Layer 2 of a small transformer language model trained on English Wikipedia (8 layers, counted from 0, width 128).
A neuron's activation on a vector x is SiLU(gate . x + bias) times (in . x + bias), where the dot is the dot product.

Input weights of the MLP neurons that the questions are about. A number n stands for (n - 500) times 0.00074.
n18 gate (bias -0.098): 464 597 544 728 417 420 379 601 572 301 607 626 396 486 517 305 363 510 714 357 377 254 449 509 431 850 417 777 175 631 517 692 550 673 537 652 415 551 509 401 540 607 384 537 523 491 341 514 527 531 762 392 411 404 850 523 285 203 440 426 542 834 368 647 458 487 353 513 393 736 357 207 442 531 495 433 554 441 379 664 628 700 518 422 377 433 405 747 351 749 309 161 478 317 194 513 215 375 614 253 523 598 513 624 526 609 603 425 593 644 223 409 812 446 408 412 402 825 533 513 364 615 567 387 519 567 680 608
n40 gate (bias -0.047): 444 633 438 526 317 582 516 608 443 420 832 542 493 424 544 376 622 548 683 478 642 309 406 324 485 653 456 382 366 575 532 631 485 454 239 474 575 445 435 194 398 645 457 508 450 447 688 327 666 320 599 291 519 584 774 492 531 445 500 729 442 685 190 435 488 448 675 360 436 412 446 612 467 571 548 342 294 515 429 496 386 553 519 577 592 466 542 301 308 504 561 451 489 462 504 493 583 541 347 578 606 694 604 340 601 398 571 600 459 413 618 546 474 665 709 456 269 646 784 242 697 392 410 628 353 560 614 533
n61 gate (bias 0.000): 427 431 496 867 500 427 622 380 531 518 434 533 291 589 464 527 634 430 638 535 531 486 722 409 596 565 263 396 515 375 570 471 544 358 275 529 749 573 53 556 588 615 428 617 545 545 525 369 411 379 515 458 307 704 448 622 564 554 514 418 606 489 586 567 599 471 453 439 291 440 647 522 565 529 374 566 566 631 639 668 421 347 555 553 526 613 485 141 483 555 567 626 575 668 435 518 500 306 534 547 652 274 827 667 451 397 375 605 486 485 659 646 396 493 392 269 361 526 706 395 493 573 577 434 387 419 514 432
n79 gate (bias -0.040): 517 586 623 670 509 436 187 335 223 614 681 461 555 209 538 509 526 394 641 597 706 621 550 591 492 604 393 513 656 526 521 500 618 221 405 400 595 559 317 621 552 409 603 455 661 248 641 505 386 395 179 518 422 551 398 742 344 649 763 403 770 820 403 492 239 309 474 269 226 306 756 362 569 660 350 522 595 620 652 615 457 632 548 379 549 444 689 111 335 297 615 522 666 345 457 373 391 465 540 363 487 565 483 612 437 296 530 315 436 522 551 744 504 399 487 526 457 749 342 334 588 259 531 574 615 614 756 595
n98 gate (bias 0.059): 520 417 602 560 209 622 609 566 443 473 660 310 469 606 508 596 353 372 365 372 443 353 290 416 367 630 615 443 428 532 307 696 581 471 429 572 520 660 570 743 557 391 342 397 446 459 278 660 342 577 402 432 724 423 500 390 368 567 473 512 583 767 615 504 704 320 600 595 480 451 425 496 472 584 733 524 544 586 605 475 433 369 512 525 480 759 610 441 351 731 529 703 543 672 691 261 454 645 401 615 573 839 381 237 465 598 806 520 246 347 516 488 646 695 457 824 424 710 437 485 577 472 520 735 402 682 575 350
n157 gate (bias -0.149): 377 399 479 398 326 416 580 443 464 558 820 590 455 427 327 329 567 563 461 299 432 574 491 305 722 708 371 470 589 308 541 437 658 638 641 542 585 509 404 691 457 575 452 443 339 440 425 500 662 611 534 433 319 523 353 466 665 446 329 627 518 594 279 644 606 525 462 604 802 608 421 605 462 542 436 577 809 470 534 444 780 603 330 295 401 782 594 412 294 626 397 290 571 245 361 811 729 542 543 689 611 496 441 828 500 803 492 298 341 866 437 591 567 663 567 371 403 283 363 447 530 555 474 543 307 479 333 277
n199 gate (bias -0.120): 460 683 483 337 409 454 408 663 429 291 518 371 479 576 500 473 155 369 522 815 345 628 297 333 718 532 595 563 544 238 428 654 629 329 422 315 407 306 441 585 447 454 682 387 654 796 817 630 424 726 670 463 487 533 388 263 274 591 648 316 349 500 419 385 454 302 553 204 650 540 368 421 504 351 448 509 592 495 553 486 535 540 474 386 392 408 634 183 458 504 563 326 478 586 671 392 628 200 726 147 504 447 614 548 773 463 482 434 491 691 491 762 812 442 604 643 425 559 807 627 687 443 593 415 378 740 483 650
n204 gate (bias -0.146): 648 293 440 751 286 634 380 458 625 516 635 342 659 579 500 470 300 303 575 675 527 512 517 516 340 380 451 433 300 678 631 656 624 446 769 389 204 410 230 524 628 496 309 454 496 421 301 491 226 554 417 435 365 174 533 621 677 476 500 337 402 612 483 508 530 525 627 593 451 559 636 631 480 251 513 335 545 576 731 374 512 312 644 572 391 574 616 333 613 496 387 479 383 387 414 171 706 397 542 732 467 439 626 679 413 380 179 369 443 698 358 378 524 412 710 366 496 711 470 402 608 382 475 546 282 645 476 698
n215 gate (bias -0.022): 403 304 689 376 522 477 555 667 400 120 688 464 594 254 534 349 439 622 545 474 303 453 491 469 449 882 314 536 662 540 297 680 256 334 550 421 540 459 346 758 681 518 609 419 604 643 470 403 709 677 638 574 728 632 88 585 464 642 487 573 765 580 257 705 546 192 601 413 615 406 532 509 544 412 538 753 320 518 531 392 639 406 504 641 482 693 451 619 508 404 733 295 336 531 513 285 475 601 505 369 402 316 496 723 513 496 526 413 487 394 422 284 478 673 228 613 592 581 280 428 366 579 558 820 621 239 362 297
n231 gate (bias 0.027): 585 278 698 648 478 372 535 708 588 289 423 656 593 418 421 489 460 606 601 511 521 621 512 496 407 751 478 444 669 325 283 787 459 417 661 253 670 693 534 631 678 577 427 633 515 357 467 597 500 478 395 83 636 306 523 474 470 457 408 360 515 548 492 457 492 474 507 398 404 500 614 551 613 203 544 444 445 515 589 628 398 417 659 473 654 397 388 392 395 548 376 717 685 549 573 511 625 530 587 310 612 493 613 467 457 219 363 353 562 589 580 424 431 583 399 384 500 587 415 578 522 595 433 284 578 764 547 423
n18 in (bias 0.081): 536 666 385 509 798 823 391 584 509 509 423 546 324 523 544 48 365 679 620 491 500 618 315 545 584 348 482 555 355 774 526 609 372 426 628 287 527 566 612 783 678 628 514 593 743 721 522 328 692 391 394 352 148 257 477 440 477 273 452 390 646 578 583 474 283 618 373 352 323 662 645 26 527 559 642 610 396 649 559 523 446 491 355 659 333 405 537 439 716 369 426 220 277 505 239 598 518 514 514 370 427 685 415 680 408 402 373 356 563 550 580 356 540 279 478 531 437 803 207 630 436 329 706 317 779 564 585 585
n40 in (bias 0.034): 700 590 463 610 537 338 689 349 489 376 440 656 507 519 500 531 448 576 523 380 683 289 449 598 526 378 266 757 583 671 711 398 599 581 622 428 470 610 643 424 716 374 461 698 543 469 530 623 637 534 278 512 733 650 673 588 469 563 340 537 547 588 689 441 716 474 617 634 576 738 332 583 485 575 415 451 587 593 334 523 638 465 500 765 419 556 370 362 245 575 592 382 578 878 627 367 573 511 419 485 389 444 358 687 671 436 451 526 645 481 664 739 544 574 515 507 508 515 551 355 664 500 443 668 452 420 611 223
n61 in (bias 0.087): 692 513 467 355 558 709 407 273 415 488 546 791 636 547 500 394 609 477 305 586 415 365 469 432 347 562 717 401 572 119 512 504 740 721 646 483 292 282 243 647 197 496 513 334 299 608 475 536 599 760 380 437 859 464 375 586 587 296 549 681 628 500 405 599 760 538 504 412 500 578 395 407 618 390 569 483 559 496 402 418 680 470 491 693 470 373 397 575 395 78 716 560 371 665 433 571 787 381 444 584 620 534 378 424 438 388 266 449 316 487 203 383 429 496 663 567 309 587 279 594 436 382 568 581 586 585 341 621
n79 in (bias 0.106): 446 668 500 240 522 453 650 816 619 691 576 468 686 541 461 583 566 276 509 647 458 534 514 656 717 505 386 405 691 194 431 620 581 682 579 531 840 145 518 861 478 397 495 459 486 545 738 500 459 567 414 410 398 419 264 699 550 272 509 539 542 662 413 812 565 380 81 469 401 582 486 491 748 242 375 482 415 395 572 317 716 532 263 431 660 318 523 658 440 327 618 667 693 390 500 552 431 545 509 447 541 682 460 487 461 593 428 429 478 356 491 793 417 312 601 302 464 757 453 624 360 575 396 671 642 896 285 627
n98 in (bias -0.221): 610 616 507 368 748 729 378 581 640 588 327 671 493 442 570 230 448 291 319 522 561 584 449 481 592 563 385 542 684 610 496 481 530 542 394 485 217 295 488 467 542 539 520 585 648 577 195 179 736 724 401 349 553 472 416 588 438 578 464 423 445 348 685 639 665 530 414 500 682 266 371 376 594 387 512 196 583 620 579 469 660 527 311 632 650 500 569 394 557 485 458 466 237 469 541 496 598 636 496 440 439 560 448 481 642 308 492 642 642 511 362 419 533 578 481 533 474 740 315 431 500 496 443 511 464 443 860 595
n157 in (bias -0.028): 473 496 534 376 431 569 597 378 466 594 728 865 534 729 461 491 670 340 487 547 412 432 537 403 406 661 704 114 434 584 627 430 478 680 394 482 659 588 482 233 513 311 354 423 536 693 500 579 340 469 330 584 482 349 747 656 690 919 636 462 193 487 599 667 527 535 342 687 500 159 313 807 601 368 443 536 597 640 482 532 630 105 672 550 644 684 344 601 361 671 527 549 682 829 596 685 577 306 581 483 522 557 483 636 568 654 345 592 644 602 465 735 409 384 522 635 469 414 629 513 384 697 624 442 289 469 630 737
n199 in (bias 0.044): 554 504 557 543 765 488 355 516 449 197 300 601 369 469 646 424 492 677 598 739 291 507 528 635 373 504 454 614 316 741 545 793 375 347 396 573 616 468 357 544 360 411 628 329 397 630 485 723 317 674 480 476 469 603 594 242 290 591 526 436 352 605 472 369 508 504 535 492 554 476 456 700 573 596 758 562 500 386 635 488 565 598 535 492 437 611 204 444 533 531 367 418 390 417 860 440 433 311 654 252 754 439 431 301 563 340 430 515 569 283 458 500 568 457 477 629 492 270 661 415 633 469 531 508 553 418 409 699
n204 in (bias -0.076): 337 445 650 573 349 558 245 403 528 405 317 509 492 330 508 753 466 573 539 682 663 281 446 218 479 455 416 744 134 569 628 376 349 387 340 487 577 415 702 689 530 433 465 456 346 652 496 554 444 504 535 477 721 450 853 916 408 651 764 409 349 608 614 176 287 632 504 171 577 465 580 568 326 411 624 91 303 531 496 522 576 665 521 690 356 691 461 197 516 564 404 535 361 526 530 287 488 483 719 610 366 555 530 568 537 468 431 491 559 375 542 553 256 448 513 399 432 540 607 443 535 475 453 319 318 621 609 589
n215 in (bias 0.054): 473 519 530 546 470 460 383 457 559 571 289 446 366 293 463 696 427 529 465 433 793 478 774 658 526 524 477 312 404 682 786 700 811 559 468 385 454 452 397 496 589 235 384 37 571 524 344 808 426 407 570 443 462 343 508 438 638 485 474 321 492 539 598 474 620 419 373 306 697 574 580 703 664 607 450 562 546 472 380 398 424 520 566 365 355 557 422 464 529 688 488 555 447 504 737 628 377 689 638 793 523 408 584 462 440 478 573 596 542 550 644 595 496 381 409 451 477 409 648 563 266 225 450 562 312 488 447 551
n231 in (bias 0.008): 486 466 470 379 436 533 471 557 477 426 503 605 727 423 591 543 144 562 433 403 497 630 471 579 369 348 361 486 620 413 397 645 503 430 460 286 548 576 525 560 483 597 500 717 525 504 486 478 493 639 577 245 658 670 521 559 443 551 590 473 489 284 444 453 382 469 438 486 303 219 386 404 647 256 619 479 552 309 694 609 425 458 400 635 602 297 364 608 500 287 430 535 663 422 469 412 643 579 645 404 717 394 390 308 423 318 645 329 442 503 497 422 307 455 409 520 538 546 432 536 531 548 284 402 643 639 514 500

Each question shows a token from some text and the vector x that enters the MLP there. A number n stands for (n - 500) times 0.0061.

":": 595 410 461 632 478 599 592 407 497 664 524 497 498 543 544 421 547 377 458 651 447 628 530 455 402 311 557 423 682 422 411 525 563 516 336 381 465 430 553 469 491 518 413 509 606 509 382 488 286 412 660 347 479 820 648 490 387 516 518 595 578 343 583 478 402 539 597 397 593 554 659 607 452 476 481 502 312 482 397 543 564 562 472 511 433 620 573 492 555 490 467 548 481 429 485 501 556 509 541 356 536 383 379 347 628 423 462 408 496 482 509 636 567 371 451 491 592 609 486 393 421 429 503 439 327 503 557 444
The two highest activations, in order: n18, n157

" into": 555 583 606 482 667 645 423 497 500 692 437 514 495 525 470 525 713 541 511 469 524 375 387 548 430 534 572 510 412 434 619 432 470 370 550 586 475 555 465 555 574 501 580 447 629 575 589 555 524 490 448 481 544 622 483 464 419 590 493 452 599 551 471 496 446 399 513 447 544 512 477 473 495 498 309 553 539 475 397 528 540 620 515 487 429 451 508 599 527 381 354 538 332 586 358 489 525 588 510 360 497 463 418 357 670 520 527 482 521 477 392 449 549 296 571 432 698 514 547 402 495 532 395 380 302 461 429 275
Which neuron lights up most? n157

" the": 472 593 505 535 526 716 533 383 466 533 434 392 647 571 470 478 655 474 435 567 510 560 576 454 574 426 556 482 472 541 530 398 527 548 516 524 579 392 590 562 597 577 587 386 532 374 442 607 380 434 537 476 504 597 508 461 415 542 291 454 495 675 546 527 496 603 489 493 563 447 339 534 517 566 478 517 419 567 421 475 443 477 545 515 507 526 441 628 652 534 560 511 536 415 522 600 525 354 398 235 453 423 485 508 570 394 536 485 520 408 626 410 490 555 576 538 617 625 532 448 442 463 513 370 281 522 390 181
Which neuron lights up most? n231

" H;": 535 529 462 592 524 652 522 386 571 599 468 418 551 618 533 549 385 426 500 553 447 520 597 563 544 395 569 561 595 478 518 490 523 444 317 559 342 360 629 457 633 369 486 304 675 549 369 565 517 410 714 441 536 674 652 389 468 618 536 553 443 520 465 412 397 586 698 461 394 455 425 725 533 522 472 458 397 528 436 573 601 343 390 467 425 540 618 647 546 485 659 601 633 295 499 547 617 590 569 490 475 441 430 512 450 470 532 540 559 312 303 500 516 516 596 526 477 409 558 530 477 513 508 454 418 495 519 624
The two highest activations, in order: n18, n79

" in": 589 556 596 507 534 621 530 567 478 643 493 502 489 613 467 500 753 476 470 574 564 497 377 494 456 530 493 457 441 458 487 522 447 206 587 585 480 600 494 534 525 297 464 540 552 526 558 615 522 629 470 495 514 621 504 479 428 487 555 569 477 483 558 544 497 487 541 511 445 513 631 584 546 533 302 555 650 527 457 513 448 599 469 570 521 467 491 474 525 405 545 514 489 516 406 564 507 465 532 401 528 402 499 341 718 593 531 387 440 433 593 447 583 394 470 470 692 475 536 336 546 484 371 346 383 490 309 277
Which neuron lights up most? n18

"eather": 372 535 607 613 474 656 325 558 610 337 489 628 462 550 664 469 713 550 485 408 481 504 495 415 406 480 439 431 560 469 483 577 532 733 471 558 424 482 333 460 644 480 533 451 434 400 403 712 627 509 404 535 596 323 404 624 437 553 549 430 436 509 554 584 489 496 602 403 430 644 533 509 528 595 435 531 588 591 382 621 472 529 507 538 469 663 478 596 609 680 581 547 467 514 588 486 491 507 433 537 448 452 641 330 365 603 333 378 474 520 542 588 520 493 536 459 567 392 373 595 471 507 375 443 475 460 493 335
The most active neuron and its activation: n215, at about 0.23

" visited": 563 417 463 449 584 482 331 494 500 459 452 462 549 524 569 478 656 555 414 459 583 541 560 435 438 381 418 534 442 473 600 609 478 462 575 448 498 514 456 452 555 534 460 500 710 445 473 851 651 532 319 654 413 459 635 512 438 559 530 465 423 470 391 591 373 570 517 456 526 475 539 474 495 452 364 579 622 514 364 598 495 663 611 526 519 390 488 649 587 492 465 477 458 477 396 515 420 494 446 418 625 589 550 467 564 645 431 493 534 493 452 538 560 415 517 523 627 526 384 461 584 543 251 461 319 580 385 257
Which neuron lights up most? n98

" Qu": 506 514 488 410 520 578 501 572 509 428 426 655 441 626 609 578 493 456 367 446 462 342 429 479 636 369 664 550 639 578 431 589 455 517 444 635 414 438 517 429 465 582 339 433 489 357 491 506 584 605 499 471 575 367 613 476 501 470 521 432 412 630 548 548 372 452 658 482 527 496 304 427 442 552 471 444 320 407 593 511 405 412 454 526 420 338 578 607 688 512 418 570 450 576 401 614 560 504 427 500 598 458 505 708 492 330 444 420 545 452 643 490 597 524 543 662 465 421 645 466 392 558 527 312 542 401 435 575
Which three neurons fire most, strongest first? n79, n18, n215

" ===": 515 513 429 525 458 311 759 384 520 769 528 634 446 558 487 411 539 379 348 501 385 527 471 498 401 461 493 449 506 512 468 507 512 357 378 527 543 427 483 489 539 594 542 442 345 522 484 860 401 520 514 565 387 578 509 440 551 628 615 330 285 512 396 502 506 459 622 453 500 464 394 498 568 535 382 586 565 449 494 578 416 554 496 625 474 653 479 339 446 554 390 438 527 394 315 567 448 432 505 499 624 368 439 456 488 570 546 546 464 507 503 639 494 512 478 525 536 500 517 187 501 430 482 389 331 528 409 539
The most active neuron and its activation: n157, at about 1.3

" began": 455 496 479 545 410 409 521 447 615 499 603 404 525 432 431 425 585 475 592 346 427 482 365 548 418 436 466 400 448 537 522 537 459 476 354 528 621 601 411 485 598 449 716 469 703 525 553 725 635 498 394 603 559 469 577 554 508 621 501 414 344 534 424 594 420 471 375 526 538 394 583 567 532 420 401 687 472 541 429 417 474 668 621 714 506 489 538 408 636 484 517 459 407 553 405 450 502 479 500 450 693 509 428 324 500 603 536 458 549 480 396 556 572 372 582 410 670 436 534 591 388 418 347 397 420 408 393 379
Which neuron lights up most? n215

" curr": 485 448 415 517 464 491 483 522 453 247 466 543 592 540 583 316 476 545 373 576 406 450 428 490 437 550 491 582 473 506 417 506 513 651 388 514 565 612 567 561 480 471 638 410 586 473 480 612 616 593 502 470 648 359 342 403 534 713 504 434 414 431 510 491 422 307 720 525 561 471 383 544 567 437 531 471 445 333 336 611 496 449 403 455 576 316 465 447 585 436 679 448 579 573 544 510 516 575 465 526 546 376 487 495 537 388 446 416 510 445 535 457 534 405 453 691 592 419 504 454 367 532 287 469 557 320 425 313
Which neuron lights up most? n231

"les": 427 466 496 663 664 421 466 412 511 371 353 619 512 440 561 555 676 347 464 510 499 532 418 524 430 445 403 496 458 685 411 555 554 375 436 358 514 596 463 404 516 685 419 490 577 647 484 709 322 710 364 411 465 412 518 530 480 486 617 619 590 563 503 615 490 527 480 486 443 534 452 422 610 316 200 574 446 593 434 466 523 503 511 487 518 587 450 569 362 470 427 458 517 650 525 447 404 531 393 547 447 384 553 369 418 705 374 381 474 478 641 490 532 467 519 303 496 513 639 404 542 408 638 561 491 617 552 349
The most active neuron and its activation: n79, at about 0.14

"en": 504 529 510 610 582 462 545 405 546 304 429 416 564 536 523 541 545 434 368 522 472 462 514 347 644 526 284 409 443 596 629 502 551 537 455 411 621 713 550 531 473 574 647 516 774 405 460 612 660 564 480 562 632 442 549 562 495 599 665 615 430 578 739 607 449 591 353 662 580 516 540 450 579 469 323 586 414 506 499 502 504 443 536 607 501 527 448 627 532 438 464 470 548 546 442 572 384 533 680 512 512 514 586 388 558 492 426 427 499 468 638 409 560 462 350 387 539 565 621 344 510 475 551 457 454 397 409 293
The most active neuron and its activation: n215, at about 0.2

" V": 415 443 495 555 519 403 481 547 439 382 483 556 549 489 617 503 574 566 372 444 275 644 440 501 465 378 400 538 541 678 415 500 491 414 357 425 528 572 463 426 408 418 196 467 567 313 410 603 502 504 386 483 448 580 629 593 409 555 444 394 340 539 493 577 453 465 781 543 564 375 423 532 580 480 537 528 417 355 451 420 453 401 500 482 394 421 667 501 597 466 472 566 495 439 369 498 518 519 555 504 734 517 381 562 593 520 411 434 429 391 682 469 493 662 561 597 414 566 679 542 464 510 518 378 562 321 461 520
Which neuron lights up most? n231

" A": 491 507 551 507 454 540 517 450 537 489 443 491 604 601 408 440 643 458 330 451 491 538 338 473 518 223 621 415 599 592 459 447 592 564 327 479 465 514 600 523 404 678 399 601 349 498 447 536 530 496 449 470 486 761 610 451 491 471 384 484 411 569 515 567 359 496 622 374 561 387 317 550 595 412 580 306 412 580 436 411 500 319 406 492 445 466 485 490 482 480 403 566 478 322 423 553 480 456 572 465 673 301 517 459 547 560 374 567 467 257 587 412 537 415 320 486 422 562 582 394 458 513 550 405 485 492 511 543
The most active neuron and its activation: n215, at about 0.18